Layer 6 of a small transformer language model trained on English Wikipedia (11 layers, counted from 0, width 128).
A neuron adds its activation times its output weights to the MLP's output. To switch it off is to set its activation to zero at one token and run the rest of the model.
A neuron's activation on a vector x is GELU(weights . x + bias), where the dot is the dot product.

Input weights of the MLP neurons that the questions are about. A number n stands for n times 0.0031.
n142 (bias -0.017): -13 56 28 34 -32 41 -31 12 -19 5 31 4 -7 11 -10 -41 -13 -70 18 17 -41 4 -20 -34 44 -36 -2 -79 -66 -1 -15 7 -32 -10 -2 -62 16 46 4 0 3 40 29 13 13 -1 -13 27 -16 -1 19 26 -29 -13 -11 -12 16 42 18 10 10 -21 15 7 21 55 11 -3 21 10 -4 -41 -45 -3 -39 -30 -54 -53 -7 14 -37 36 38 -47 1 -4 -22 -6 -6 7 26 34 -14 -7 -10 -8 -3 0 -10 -4 16 87 -23 11 37 11 -9 -11 13 11 48 7 -5 -4 33 -10 -13 -29 -39 3 2 68 -47 -23 24 -4 -22 -2
n164 (bias -0.071): -3 -27 4 -21 6 68 11 28 -17 17 39 10 -28 6 -35 -6 -2 32 31 -36 -52 9 9 -8 -21 -1 -40 -51 -3 7 0 -11 -19 36 -9 -30 -18 -54 30 14 -6 -4 13 -6 5 25 40 -12 16 -9 30 33 8 -28 35 -8 -26 -12 -33 2 63 12 16 17 2 7 25 28 27 -32 -50 -27 -21 -53 -51 39 28 6 6 -21 -24 -49 2 -5 -34 -17 3 1 21 31 -9 -15 -56 59 -11 -23 -2 -6 41 21 42 -1 -37 -44 1 8 2 14 40 23 26 15 -17 7 30 24 -8 3 7 -11 28 19 -15 -29 44 41 -47 -19
n285 (bias -0.072): 61 -36 -11 18 -34 20 -28 -15 55 -58 -6 -20 -34 18 25 66 -54 17 11 17 1 25 -42 -14 -21 -4 -18 -11 -14 27 4 48 30 12 0 -31 32 -68 31 17 -8 17 -66 -42 -26 -37 3 17 5 -10 -29 13 -52 -38 21 4 31 47 -21 -26 -28 -13 50 77 45 -9 -26 25 -9 25 -49 -28 86 -19 -2 0 -32 -5 -6 -32 68 -36 71 -17 -46 -12 3 29 -21 -18 -44 -60 27 37 58 54 -32 -51 -1 8 23 0 -38 0 34 -16 -25 27 -16 -14 -11 17 69 63 24 12 -15 22 48 -19 -4 3 -93 -18 28 80 -15 -10
n292 (bias -0.043): -9 -15 -26 -53 -27 34 9 2 -6 -4 18 20 -25 -41 -6 -23 26 -2 -16 -19 -42 -31 -3 -23 8 -48 -53 0 -5 1 7 22 10 54 -29 65 33 32 11 -28 67 -42 -24 -6 -14 58 -20 -3 41 -35 0 15 -9 -5 27 15 -12 45 -2 27 -13 26 -34 62 -45 -9 61 -35 -26 8 49 -35 25 -16 -7 0 -4 3 69 -4 18 -7 -39 -72 -41 -9 27 -16 1 18 22 -35 25 -42 56 58 -2 -49 18 62 -11 5 -13 -13 -6 -19 21 15 4 -16 4 57 -13 25 7 -4 11 -53 -21 -42 59 29 -21 -29 -4 27 17 -48
n333 (bias -0.066): 42 2 -58 -55 -13 -48 -18 27 -13 -25 -16 -27 40 -15 -36 2 20 24 -6 -4 20 16 71 33 18 -4 19 -34 -39 56 50 -5 23 56 57 -11 13 15 -50 64 12 20 1 -21 -31 -8 -16 -5 40 -40 16 20 -24 -3 10 24 -45 -11 -24 -13 40 -23 13 20 -71 -17 -31 -25 0 -29 14 -1 26 17 -28 -32 -6 -26 -6 22 48 16 7 -7 -26 -7 45 -13 85 32 -10 -16 -4 -96 39 -28 24 10 34 -39 29 28 -52 18 1 -44 38 54 -30 7 43 35 54 -64 12 29 1 22 -14 8 -32 -25 -34 -2 -32 18 -1 -8
n363 (bias -0.014): 21 -7 32 -24 2 31 3 -9 18 -42 -40 -40 17 35 -35 -11 -19 19 -1 37 -9 -14 -27 -34 23 9 -10 -23 -2 -24 -5 51 -8 2 2 12 -3 -3 15 28 7 -6 8 18 24 16 -28 -1 -6 -20 5 -18 -31 22 20 26 20 10 21 -25 -25 47 3 35 16 12 -12 37 23 36 14 -8 35 11 -23 40 -21 -11 -14 -18 -8 9 10 -6 2 -3 -17 3 -57 -5 -20 -26 34 56 3 -4 -47 -21 -7 60 10 -8 -4 7 -14 -36 19 5 9 5 -13 2 -29 27 -26 45 6 2 -15 -66 -20 7 -14 34 10 8 -1 3
n394 (bias -0.056): -33 -18 -8 11 -2 -3 11 6 -7 -2 49 -14 11 -10 8 -11 1 -24 10 43 24 -11 -9 -32 11 -32 -2 -12 -31 22 -6 37 25 -11 -19 -14 0 -12 21 23 16 17 -15 -38 -4 -14 4 -23 25 8 -15 0 8 -14 19 6 -3 23 -1 -1 -19 16 -21 -3 5 5 18 7 6 4 17 -18 -32 -8 -24 7 17 -41 -5 -3 15 -23 23 7 16 8 6 30 39 -8 -17 37 32 -27 -52 44 19 30 -9 -17 26 10 -43 -19 21 -23 -8 -24 -8 54 20 11 1 13 5 15 14 8 -12 -26 -11 1 -12 25 -40 -3 -7 42
n496 (bias -0.034): -17 20 10 -11 27 19 -36 16 63 -5 -31 -10 -16 47 44 -45 -16 40 5 44 -57 4 44 27 4 28 16 -37 -9 9 -3 -16 60 -37 20 12 30 7 -35 16 16 31 -6 7 18 -50 12 -1 19 -31 60 66 8 -14 22 10 -40 -15 1 -17 -13 25 22 6 -86 -56 25 1 -11 30 -2 -16 5 8 -13 32 -27 0 19 -14 -3 -11 -18 -4 -1 5 33 12 -23 17 12 -2 -1 17 13 -26 -4 -2 -22 -7 -2 -16 7 2 4 -28 17 -17 -9 5 -26 -25 17 -8 18 86 20 -30 -50 -8 -20 -27 -38 47 19 7 15 -32
n502 (bias -0.073): -63 -6 22 18 12 62 -48 41 31 -4 11 49 28 -31 16 -28 17 -1 14 12 -23 6 -8 -8 32 4 16 8 -27 49 3 19 1 -18 -20 20 14 11 -30 1 -19 -34 -29 43 53 66 29 32 22 -26 53 6 -15 45 28 80 -30 1 -66 24 25 11 -38 -53 8 -69 7 60 -13 -10 -47 28 61 -2 8 28 -64 -50 -9 -11 -33 -21 -2 10 -17 -12 49 2 -48 17 -28 56 29 3 -16 -61 18 -40 74 -13 -46 -1 31 -10 -19 2 -46 -32 9 53 -6 -44 -9 49 -38 12 -3 -41 -31 34 -80 93 18 64 -15 20 -31 -21

Output weights of the MLP neurons that the questions are about. A number n stands for n times 0.0035.
n142: 4 -25 7 29 -8 9 -21 18 33 40 3 -18 -15 15 -15 10 -53 -19 -12 -1 16 16 22 29 12 -12 62 11 -25 -32 1 8 10 15 1 6 1 12 9 3 -17 2 5 -16 16 -7 -9 1 -5 19 -2 -20 -5 -51 7 21 25 25 25 29 -16 -3 8 13 -3 -59 -18 -6 8 33 1 -52 -17 -29 16 5 -23 -15 -21 -16 -35 -36 -35 -4 -15 59 8 -3 11 -3 16 4 -19 30 -15 -19 -10 60 -18 22 -14 4 -15 -6 26 13 -22 -56 32 -3 -28 -11 32 29 9 22 -8 36 -37 2 14 12 21 -40 3 -40 0 -10
n164: -6 17 -18 -24 29 -11 18 -4 -17 23 45 9 -26 -44 -10 0 -3 34 66 -7 30 -17 -21 -3 13 -16 -50 6 11 -13 -3 44 -16 1 5 -5 -15 -20 15 -3 -24 6 -16 -2 -10 -7 -17 11 -40 14 10 -39 18 13 -39 -5 15 -20 8 8 7 -3 -30 -2 2 4 -20 -1 -12 -16 27 -12 25 4 -2 -1 -29 23 26 -4 -37 10 1 42 -4 -44 12 54 25 16 -11 27 -13 19 -12 24 -4 -24 27 22 -31 2 4 1 46 -19 -11 -19 31 14 -19 -31 -7 4 -5 -1 -20 2 21 4 2 13 -21 23 -25 -19 5 -14
n285: -7 -3 15 -4 2 12 27 27 -24 1 -21 -22 -15 27 17 21 -4 4 5 45 10 -49 -7 18 13 7 5 -4 -33 33 -43 -21 -8 38 12 16 46 44 -26 0 -24 43 -8 -4 -29 13 -14 -9 -1 27 -18 -52 0 31 -45 36 46 -65 18 6 -11 -40 6 -26 5 28 -8 -13 28 -4 1 7 26 19 42 33 -47 -9 40 3 26 38 17 5 -19 -94 -3 4 -6 4 -7 -37 11 2 13 -10 27 -46 15 -8 -17 -2 -8 -21 20 9 7 60 13 -27 -10 -13 -23 -11 -30 4 12 6 -7 -2 -4 0 -11 -23 -19 -23 -14 -24
n292: -4 -25 -48 8 -36 4 -1 -14 -10 3 35 -31 11 22 -24 31 -8 -14 -30 37 46 -19 3 15 16 12 2 20 71 -35 -5 -31 -34 -17 -34 -29 29 -10 3 -28 -13 17 10 -30 4 29 38 16 6 18 -2 -26 -4 -8 -2 12 41 25 10 -42 -18 -36 6 50 3 -26 -7 1 -12 19 -21 9 -22 -15 3 -11 -7 9 1 11 -15 -3 -14 36 -21 6 -12 3 -6 -17 -54 -29 2 9 -1 -7 -16 40 -12 1 20 33 6 29 34 -12 -4 -36 -1 -2 28 5 15 3 -12 -22 34 9 7 -21 3 1 33 57 -17 -9 57 3
n333: 1 29 8 5 -14 10 19 16 -17 26 -30 -2 10 35 39 -4 -25 21 1 9 -40 23 33 -2 -34 20 -7 34 15 -9 40 -13 15 -34 -8 -8 -33 19 7 0 -3 61 -20 21 -38 19 14 -55 27 -1 -4 -10 2 -6 -29 25 -6 62 -18 -9 23 7 -53 -33 -44 -19 -37 -14 45 1 -38 -3 1 12 -9 4 -23 11 23 -1 -9 -17 -30 -10 7 20 -31 -27 57 -18 11 -23 11 12 10 4 51 33 -33 47 -18 -51 -50 23 9 -1 -21 -28 24 -3 12 -47 -13 -16 -5 0 7 23 -17 37 5 52 -29 19 17 -29 -26 4
n363: 12 -8 -18 -12 27 -18 -21 25 -4 5 43 21 -11 -2 -10 41 16 -26 -13 -17 26 -10 -3 -14 -2 -22 -9 6 21 43 -8 -14 12 41 -1 -24 -7 -28 -18 -16 8 1 -30 -2 -35 -20 0 15 17 7 -8 16 50 30 -30 -30 10 -29 -14 6 10 9 -19 2 18 4 14 -38 -11 -7 9 15 -25 21 -6 -20 13 17 35 5 -11 -1 24 -6 -13 7 15 9 45 8 2 -10 12 -21 -41 23 26 -27 35 -3 9 -5 -34 10 12 2 0 -3 5 -15 -1 -1 8 -21 -23 -4 32 -34 3 28 -2 14 24 20 -12 -27 -18 -20
n394: -2 -43 -2 -15 -32 -3 -5 25 -21 -5 -8 -28 6 -4 7 5 -7 27 -58 -15 -9 -11 -2 -3 33 -9 -11 -2 -26 9 9 -30 21 7 17 -3 -16 24 -17 8 6 -10 33 9 -13 8 -7 -1 -27 -10 -15 16 -14 10 13 -18 -12 -13 8 24 12 3 -1 3 -10 -34 -17 -9 22 -8 -2 6 -5 25 39 22 18 17 -10 1 20 9 -2 1 2 24 0 -36 -13 2 10 -10 8 1 -5 -18 5 29 8 11 1 -12 24 0 14 15 8 -36 -1 -49 17 13 12 6 -15 3 4 12 24 27 4 -11 17 -35 14 -3 11 7
n496: 2 -8 -18 12 -16 -3 29 26 -13 -8 4 10 -4 -57 -11 18 -8 19 -17 9 24 26 -5 -6 25 11 -22 15 11 -7 9 1 -53 -10 12 -6 8 10 -4 3 -6 3 22 -10 -25 14 9 -2 10 21 -18 -33 14 8 -27 -8 -13 -17 14 3 41 -17 11 -14 18 3 5 -3 -15 -21 0 33 -9 2 26 -21 13 0 7 -12 38 13 28 -3 -19 40 -13 16 -44 21 23 -6 -9 9 -1 6 -11 -24 7 -43 -7 21 0 8 -6 -2 -26 -19 -12 19 -19 1 13 1 14 1 -4 -11 25 -19 51 0 5 4 -13 -31 2 23
n502: 37 -21 35 27 4 22 -22 6 23 -5 -43 -4 13 -27 6 16 -27 -42 48 -30 16 -4 -13 -4 27 -23 -27 6 5 34 7 -37 -5 1 31 25 13 12 0 37 -28 42 23 -40 -5 10 2 40 -41 -28 -11 -49 -1 56 -16 -48 11 3 14 -53 -13 -21 11 -10 -29 -3 36 -29 1 -24 46 -9 39 -9 16 21 -24 -27 0 -17 40 14 28 2 21 19 -40 -17 13 16 -30 -6 -35 59 15 30 -29 -11 -11 34 -4 21 19 -11 13 19 23 -58 1 -2 -24 6 -16 6 5 16 -2 -7 -5 -19 60 -2 -17 7 -30 -5 -22 11

Each question names a token from some text and the token that comes next. It shows the vector x that enters the MLP there. A number n stands for n times 0.09.

Then comes g, the gradient of the next token's log-probability with respect to the MLP's output, scaled to length 1. A neuron's effect is roughly proportional to its activation times (output weights . g). A number n stands for n times 0.0038.

" C", then "N"
x: 2 -1 6 6 2 -1 8 -8 -13 5 -18 3 2 0 -15 -12 -8 10 17 -3 -5 1 4 -22 -5 9 5 0 2 -22 -3 -9 -7 -20 1 -4 3 -26 7 7 2 4 6 10 -5 6 -6 7 1 1 2 -7 0 8 10 -10 2 -33 -5 -11 -5 -4 -1 -13 -7 -7 -5 9 12 7 5 14 6 -3 -3 -1 -1 -12 3 -1 -8 4 3 8 5 48 -5 4 -4 14 6 -3 -4 13 -12 -3 -1 47 2 13 -7 -2 -1 7 -5 11 2 -39 -12 -9 4 -5 -9 7 -6 4 9 5 3 4 -7 4 46 14 -8 -29 -4 -2
g: -23 -18 40 17 -21 30 -10 -13 -52 -26 7 -15 -21 -4 -28 31 39 -37 3 22 -23 20 25 -5 33 -32 -10 -12 -4 -33 12 13 22 4 2 16 4 -28 2 -29 34 13 28 -43 23 5 19 17 3 2 3 -6 -23 -31 -2 -53 14 -1 -7 -4 15 27 11 22 37 26 27 7 24 -47 1 51 -52 6 25 -29 -7 -41 17 -5 -7 -24 39 -1 -1 18 -31 -28 2 -14 -13 -18 6 8 -11 17 21 -14 8 19 4 45 43 -27 -23 6 -2 -16 9 31 30 -41 -3 8 -10 -11 -6 7 11 14 -27 36 -6 27 -5 12 -36 -44
Switching off which neuron hurts the next token most? n363

"|", then " Ent"
x: 13 20 -10 6 -8 -10 -8 -12 12 -6 -12 2 -7 10 2 -1 -8 10 23 6 -3 0 4 20 -13 8 12 12 11 -19 -10 -5 -25 -1 -1 0 2 1 -5 9 26 -5 1 6 -2 -19 -5 -2 0 20 3 1 2 -17 -16 -5 15 -11 -12 3 15 0 7 10 17 0 -3 24 -18 2 -11 -7 -11 4 -1 -14 -6 6 -11 -4 18 8 15 -2 -12 28 -2 14 11 0 19 15 -2 -21 -7 11 10 0 -19 24 -3 4 7 -19 -7 4 -3 -52 -16 -17 5 -4 -2 -18 7 -9 -6 0 8 2 7 1 15 6 9 -6 -8 -7
g: -10 15 6 25 -16 -12 -10 25 12 5 -5 -20 51 -16 32 27 18 20 -17 -1 -31 -20 -6 -18 25 24 -12 3 -2 15 -53 45 -12 -17 -14 15 -1 -29 -7 30 -27 -9 1 6 14 38 0 -25 -71 -28 -19 25 -26 23 -10 43 -21 -8 -26 2 -20 -35 -2 -6 36 36 -34 32 -5 -6 -34 -7 32 20 -14 -25 -37 24 -24 9 12 -34 -1 -26 14 -29 -23 49 11 32 32 16 15 28 11 1 -13 6 6 33 -15 15 30 11 -2 30 17 43 -10 0 12 15 15 -27 4 -31 9 1 11 -7 -17 -14 -14 -14 -56 12 -35 -8
Which neuron, switched off, raises the next token's probability most? n142

" week", then "day"
x: -8 -9 11 -2 -3 -12 -7 -8 10 -9 15 3 -1 4 -6 17 -3 11 15 5 -5 -2 -1 9 -20 13 -8 -2 5 -20 19 5 -5 -4 -21 11 12 -9 -1 -4 -5 10 6 -9 -15 8 -4 -17 -4 -6 -9 -2 -10 -20 6 -14 -8 2 -3 -1 -28 12 -2 5 -2 -3 3 -22 9 13 5 5 3 9 -10 0 -1 -3 30 -13 1 -18 -14 -10 -1 61 1 -1 -6 -4 14 3 4 14 -23 4 -18 43 -10 15 6 -9 5 1 8 15 11 -12 -7 -6 5 -1 0 -1 11 -13 11 -10 6 0 21 4 1 4 3 -10 -23 0
g: 6 39 -4 29 -18 55 -13 8 -34 38 9 21 -8 -2 -24 31 10 -18 -42 29 -11 -35 -26 10 -9 34 -20 5 7 -2 -7 8 2 22 -50 -26 -33 6 6 -30 -31 19 39 6 28 -1 -21 19 15 -31 46 -20 37 16 -29 0 35 38 27 -8 -6 -11 13 3 -24 6 -3 12 -22 7 4 23 -36 45 -22 -31 -10 4 -4 -23 16 -8 -56 -3 21 22 18 -32 -8 -33 -9 -13 -46 15 3 18 51 -8 6 -4 8 6 -42 10 0 -24 23 9 6 -15 3 -5 -25 -4 28 -59 25 16 19 -15 12 14 30 -20 -13 -3 -5 2
Switching off which neuron hurts the next token most? n292

"s", then " cal"
x: -1 -15 11 -11 2 -6 -9 -4 2 -2 7 3 -3 8 4 0 2 -2 20 -15 22 24 14 10 -15 27 -4 -3 8 -1 -6 5 -1 -7 -14 -1 14 13 3 -8 -13 21 -1 -17 6 -4 18 4 6 8 -6 -4 10 -7 -3 13 -7 -3 -4 -6 -19 -15 6 21 -12 -2 6 -13 -5 -15 11 16 13 -6 10 -8 -4 9 1 9 -4 -8 -9 -12 7 47 5 -5 -2 -2 11 -2 -12 -13 -1 -6 8 51 -21 2 -7 -26 7 -2 5 -9 -5 -24 1 -11 6 -2 -6 1 -2 -19 3 -4 12 -12 -6 -6 10 -3 -8 -19 -6 -6
g: -8 25 10 6 16 8 -2 -10 -16 7 -8 9 -8 6 17 -26 -27 -46 4 13 -12 -22 -11 15 2 -4 3 -29 -17 54 -10 16 6 0 26 23 -56 3 -17 26 15 37 -7 17 6 44 18 -30 15 -12 7 6 16 39 -23 4 -44 26 -56 -24 2 43 -5 -2 8 -10 -42 -12 -1 -24 4 -16 -28 -10 -59 -2 -18 -9 -4 16 14 32 -1 2 11 -6 -8 17 14 49 36 41 1 13 -23 -13 48 -6 -1 -2 -4 29 17 28 -25 -50 27 -13 40 35 6 -9 -25 -5 -2 -10 7 -21 -52 -15 17 36 -23 -6 16 -6 -14 -47
Which neuron, switched off, raises the next token's probability most? n333

" |", then "\n"
x: 12 14 0 -12 0 -2 16 1 -2 -10 7 -3 -9 2 -3 4 1 6 12 -1 -8 14 2 4 0 -6 3 -3 25 -20 7 -4 -10 -3 6 -12 -2 -5 15 0 -7 2 15 3 -4 12 5 -2 4 0 -7 -4 -1 -23 2 -11 -8 -4 -7 -3 12 1 -5 0 2 8 5 11 3 -4 -3 -2 11 3 -10 -1 10 -2 9 -5 12 -3 -6 10 4 44 -6 6 -4 -4 -2 0 -7 -9 -8 -5 2 31 8 8 -5 1 9 6 -1 -7 -5 -77 -8 -18 -1 -11 -13 0 6 4 -3 -3 6 -1 -3 1 4 8 11 -2 -10 -2
g: 16 8 13 -74 0 9 36 6 1 25 36 15 -26 4 -9 -3 5 35 21 2 -1 5 23 14 32 -3 -23 -37 -3 34 4 10 14 -32 -55 -7 22 -9 8 -2 -11 3 -10 -23 27 9 23 27 37 -50 -7 -17 -21 37 -9 10 -14 31 13 -8 10 19 -8 -1 17 -4 5 -4 33 -24 13 7 0 -22 25 -13 -70 -9 2 -34 -52 -21 10 -22 8 -42 -3 11 11 20 -22 -49 12 -7 38 -22 -19 13 22 29 -22 7 16 3 25 0 -7 -17 1 31 25 -25 19 0 -24 -23 9 -56 -30 6 -20 16 11 -5 33 35 -32 1
Switching off which neuron hurts the next token most? n164

"F", then "ug"
x: 25 0 3 -11 1 -5 -2 -12 -6 -1 -16 -7 -8 2 1 -6 -21 8 13 -6 -2 -5 -2 0 -2 3 9 -11 2 -26 5 2 -2 -7 0 4 -7 -19 -2 -3 18 32 2 -6 -3 -14 -1 -13 -10 5 2 4 0 -1 3 7 8 -19 6 -4 10 1 -3 -3 -2 1 -15 0 -6 11 17 20 3 -1 1 -11 2 4 8 -7 -6 -2 -9 11 -1 43 -2 -1 6 0 18 16 8 -2 -14 -11 0 45 6 -8 -15 -2 2 22 -5 18 6 -39 -18 -35 2 -10 7 2 0 17 4 -9 4 -1 3 13 27 1 -6 -15 -7 2
g: -61 34 3 -8 -47 20 -1 -19 13 22 5 -14 -10 31 31 7 9 -2 -7 18 19 21 -23 -15 8 -1 -15 22 -2 -15 40 -19 -10 9 26 -53 -11 27 32 -16 -47 -6 11 10 4 38 35 -42 -21 -18 -1 -13 -18 -32 -20 29 9 -37 27 8 21 -25 -44 17 -18 -9 -36 14 44 -23 -41 27 -42 22 29 6 -25 -29 -35 27 2 7 20 25 31 10 -3 -39 5 18 34 1 -12 0 -13 -42 -15 27 -4 28 32 -4 44 1 11 1 -9 13 -7 18 -9 -19 17 -11 -8 -53 18 1 -7 -2 10 15 22 23 -8 -3 -8 3
Switching off which neuron hurts the next token most? n496

"ident", then "al"
x: -6 6 16 3 3 -1 21 -9 6 -6 3 -1 0 -8 12 -9 -11 17 24 0 8 17 -11 2 -21 24 -24 -20 4 -21 -2 -4 -15 -21 -2 10 3 -8 -7 -7 2 -24 -1 9 5 -16 -17 4 -6 12 -12 -22 -2 -11 -9 -15 5 3 11 5 -32 9 -17 9 -6 0 9 1 5 7 6 4 11 14 15 12 -12 5 4 -11 -11 7 3 -3 1 46 -4 13 16 11 -15 -17 -12 17 -8 15 3 33 -15 -5 0 -12 14 6 6 -3 -8 -6 -6 -8 19 -8 3 13 3 8 -12 -1 1 -11 -11 -1 -16 17 1 -15 -1 -5
g: 14 -17 6 -18 10 14 12 4 -34 16 8 23 -3 51 -17 -14 6 -25 -32 1 10 4 -1 -21 -63 -32 21 -17 -9 21 -16 40 -45 40 -10 29 -27 16 43 -2 25 -3 -21 41 -23 -10 -5 -66 -9 49 -42 -27 24 31 16 25 -20 -12 14 33 -18 -25 -7 16 -6 -8 22 -38 34 -9 27 10 -1 -21 -27 6 -5 11 29 -3 12 19 15 3 1 -31 13 23 -8 -6 5 7 31 21 -42 3 -28 4 9 1 14 -10 50 0 -39 -46 -16 -14 -17 -2 18 39 -7 -24 -6 -23 -1 -15 0 40 -19 6 35 1 -2 -13 13 -4
Which two neurons, each switched off alone, lower its probability most, in order? n363, n285

"ll", then "f"
x: 9 2 -13 -19 13 -18 5 15 -3 0 -15 3 -16 -4 -15 -8 0 3 12 -9 4 23 9 3 -6 1 -1 3 12 -4 1 -8 -5 11 7 -4 7 14 -10 3 -17 7 -2 -16 -8 -18 -5 -6 7 -11 -14 5 16 -2 3 -5 5 -22 4 8 -8 -17 -16 7 8 9 7 -6 9 -10 -4 -17 2 9 -12 9 -2 1 5 -5 -10 -4 -6 3 2 38 -3 11 32 -20 7 4 4 -17 12 6 0 53 -14 8 -13 -6 6 3 9 -10 -21 -24 -3 -3 -2 6 -4 23 -17 6 10 -17 20 5 16 -19 17 -4 10 -22 2 7
g: 34 16 1 10 -26 -43 28 28 -28 2 1 -15 -18 -5 -20 -9 -21 -15 -18 18 -15 -17 -16 25 44 -32 -29 15 22 11 43 -12 -22 -10 -17 -6 -27 7 -19 -3 -24 -13 -10 7 -24 -23 -12 -28 -9 10 9 17 -2 46 -41 16 32 35 5 -32 29 9 -18 27 23 -42 27 -3 44 15 22 37 -6 11 -40 -28 2 35 -9 -62 1 -18 7 -3 -16 -25 36 -68 13 5 3 -17 -10 7 -22 5 17 21 21 -26 29 3 8 18 -3 -18 25 -24 17 -13 21 -4 17 -10 20 9 46 -2 21 18 -21 -23 7 -29 -8 38 43 -9
Which neuron, switched off, raises the next token's probability most? n292

",", then " f"
x: -1 -5 -4 -3 0 11 0 -18 21 -4 -13 4 17 -6 -2 -7 -7 11 14 1 -11 2 11 -12 0 -2 -2 8 11 -7 6 -4 12 -2 4 5 10 11 -6 1 -7 12 -2 1 -7 2 -14 7 -2 11 15 -7 -3 2 11 9 -2 2 0 11 -11 -9 -11 -2 3 -4 1 12 -15 5 6 15 -8 1 3 5 -6 -12 17 1 -5 -4 -12 -5 11 52 0 11 1 -8 -16 0 0 -4 -5 -22 11 17 -5 6 -11 -1 11 14 -2 0 -16 -70 -17 -15 -5 -10 6 1 -10 -4 2 -5 8 9 -2 0 5 19 1 -6 -11 1
g: 12 -39 -4 -5 27 25 15 35 -26 -1 -8 -5 -41 2 -20 -19 41 -50 -6 40 -14 27 -17 0 -6 2 -21 25 18 0 -20 -50 -9 -6 4 -21 -11 2 34 15 -13 -50 -19 31 36 12 -27 -30 -3 -31 -41 -18 30 -16 17 33 -11 -17 -29 -38 17 0 12 17 48 -5 -4 12 9 10 25 -28 5 0 32 -31 17 29 -28 24 1 -27 35 23 -16 20 5 -8 18 -10 -29 37 -31 9 1 -10 1 8 33 -9 -21 -2 46 -22 49 -30 -11 -19 9 23 35 2 43 15 -24 -11 -11 10 8 4 28 -39 -14 11 -26 9 -17 2
Which two neurons, each switched off alone, lower its probability most, in order? n496, n502

" –", then " 13"
x: -2 -8 -8 19 -11 5 11 -3 3 5 7 13 -13 4 -4 -3 -5 -8 14 -20 -7 7 -3 1 -19 1 -2 7 9 -16 21 6 2 -7 -15 -2 -4 9 6 -14 -30 -2 1 -1 -7 8 -12 -6 4 11 -2 -16 2 -14 -3 -5 -4 7 -10 -3 9 12 -6 -7 10 13 10 7 -8 18 1 -7 -6 -27 -1 5 17 1 14 -7 10 -5 -6 0 -8 40 -11 5 9 -14 10 -4 -14 3 0 -4 14 30 -11 -1 -6 0 -13 13 8 13 -3 -57 1 -10 -9 22 -3 10 -14 -11 11 1 25 -1 17 -2 14 10 5 4 -1 -4
g: -18 -20 14 19 -27 46 -16 -16 -16 16 21 19 -6 4 -24 10 -20 10 -18 -36 2 23 1 29 -36 30 51 29 24 29 14 -27 8 -18 -40 -8 -11 -26 -4 32 -5 26 16 -3 -3 4 14 -19 -36 -30 -14 -5 15 -1 29 -4 -14 -20 -37 -33 2 39 18 1 25 -6 -5 -5 -20 28 -12 11 14 -4 5 44 6 5 8 -14 -34 -30 -3 24 -5 17 22 -25 -3 19 1 -1 -19 -47 14 -13 0 -31 13 -20 4 -57 32 -5 -64 -20 -10 -3 9 27 11 -25 48 -18 -7 7 24 37 2 -18 -19 24 -3 5 0 56 -39 52
Which neuron, switched off, raises the next token's probability most? n164

" Its", then " ability"
x: -1 9 -11 -2 4 10 -1 3 -13 3 -10 -4 -6 2 -6 -2 -18 -2 17 0 -8 1 8 13 -11 -8 18 1 4 -31 -14 0 -8 -13 4 1 -5 2 6 0 -7 17 1 -3 -9 -12 -9 -12 2 -4 -15 -2 -3 -4 3 3 3 0 -4 0 -9 1 10 12 8 2 -7 15 -3 1 -7 -12 3 -11 0 -5 12 -1 -7 -9 5 1 -11 3 -3 85 -8 19 13 -11 6 15 0 0 -8 -11 3 26 -4 8 -12 6 5 7 2 9 0 -33 16 -22 -2 -1 7 2 -10 2 -2 4 10 1 -2 -3 -1 13 0 -2 -2 -11
g: -4 2 11 -14 22 -9 -38 29 -3 -21 10 37 27 35 5 23 20 33 -3 -16 -23 -8 23 7 -3 -13 29 -39 -37 20 4 36 14 -19 24 -35 -29 -4 -18 -8 30 -78 12 -20 15 1 -35 -16 -8 -23 -28 31 11 -1 53 36 4 42 -16 -41 16 28 -14 -8 9 10 8 -22 -27 -2 -3 4 6 -37 -30 -14 7 -16 -4 -2 -2 -23 27 -30 38 1 7 -20 3 -31 -35 40 19 -6 19 20 -10 -22 28 9 -50 -37 28 -35 -19 -4 28 12 -23 18 14 39 -2 -16 38 12 6 23 -10 -14 -1 8 13 8 -29 17 9 -11
Switching off which neuron hurts the next token most? n285

" were", then " during"
x: 2 -6 -1 -15 2 -13 -10 -2 0 -12 -6 -12 -3 -20 -4 2 -1 11 14 -1 11 3 -11 2 -25 13 -5 24 6 -10 0 -2 -16 -6 -4 2 3 7 14 4 -11 11 7 -3 2 2 7 -5 10 2 1 -24 -1 -9 1 2 -10 3 -7 2 2 5 -13 7 23 7 0 3 6 8 -4 10 16 5 3 12 -5 4 6 -15 -4 -10 -2 8 12 75 -11 7 -1 1 -1 20 4 -13 -2 -1 6 16 -16 5 5 2 -3 3 -2 -10 -16 -43 6 -2 -8 -13 5 15 -3 -9 -7 -15 -1 -11 -5 5 4 15 3 1 5 -11
g: -21 -2 -23 -31 -7 -5 9 6 34 9 -11 45 -35 8 34 2 -25 -13 -11 -10 -27 -6 -1 -3 13 23 -17 -31 -29 14 38 -12 43 -15 13 8 70 7 -21 25 -26 1 12 12 14 23 -1 39 1 -32 -6 4 -9 -46 41 37 22 7 -3 12 -18 -41 -14 34 -4 -34 -5 -11 24 1 31 -2 0 22 34 42 21 -24 -2 -52 0 27 -20 4 -27 15 26 -30 -5 10 -28 -8 -19 -24 -12 17 7 0 -22 -70 -9 -4 -5 -16 -22 63 -24 10 -16 -1 31 -19 -22 -2 -14 37 7 -6 -1 7 29 -4 -16 6 9 8 -28 16
Which neuron, switched off, raises the next token's probability most? n363

"cept", then "ibility"
x: 10 -13 10 -14 13 1 -6 -8 11 -7 -9 3 11 2 -15 -1 -4 2 20 11 -2 17 -2 13 19 22 -16 -11 -5 -15 8 14 -6 -8 -12 -9 1 2 1 -2 3 -1 -3 -7 8 -4 -16 -8 17 6 -15 5 4 -9 0 -13 0 -17 9 3 -20 11 -8 -13 12 0 3 -15 -10 2 -22 5 0 17 5 10 6 -18 14 -17 -2 13 -17 -5 7 58 -6 13 11 -12 -8 -1 9 -6 -14 6 -9 36 -21 11 -25 -5 10 19 -2 20 5 -20 -10 1 4 3 1 8 -3 -5 -9 -5 12 -15 11 -2 -11 2 -6 -18 -2 5
g: -18 29 25 -23 -11 20 -8 19 -30 33 -12 2 7 24 10 3 10 -6 -33 -23 -27 17 -42 17 -5 40 -15 -18 -19 8 -49 19 -4 -52 25 49 -24 14 -3 22 -30 3 18 4 26 11 -20 -41 24 29 -7 10 -18 11 -20 32 -55 -35 6 -20 13 33 6 21 24 27 0 12 39 -2 -19 31 -13 -23 9 -18 2 -8 44 7 2 60 -1 -11 42 7 -33 0 26 -29 -33 32 -2 -25 -2 -22 26 -1 7 -13 -22 13 8 -59 19 -21 2 19 -24 13 14 -3 -20 -5 -17 6 -2 22 -18 41 -21 -14 14 13 -11 -34 -24 -6
Which neuron, switched off, raises the next token's probability most? n363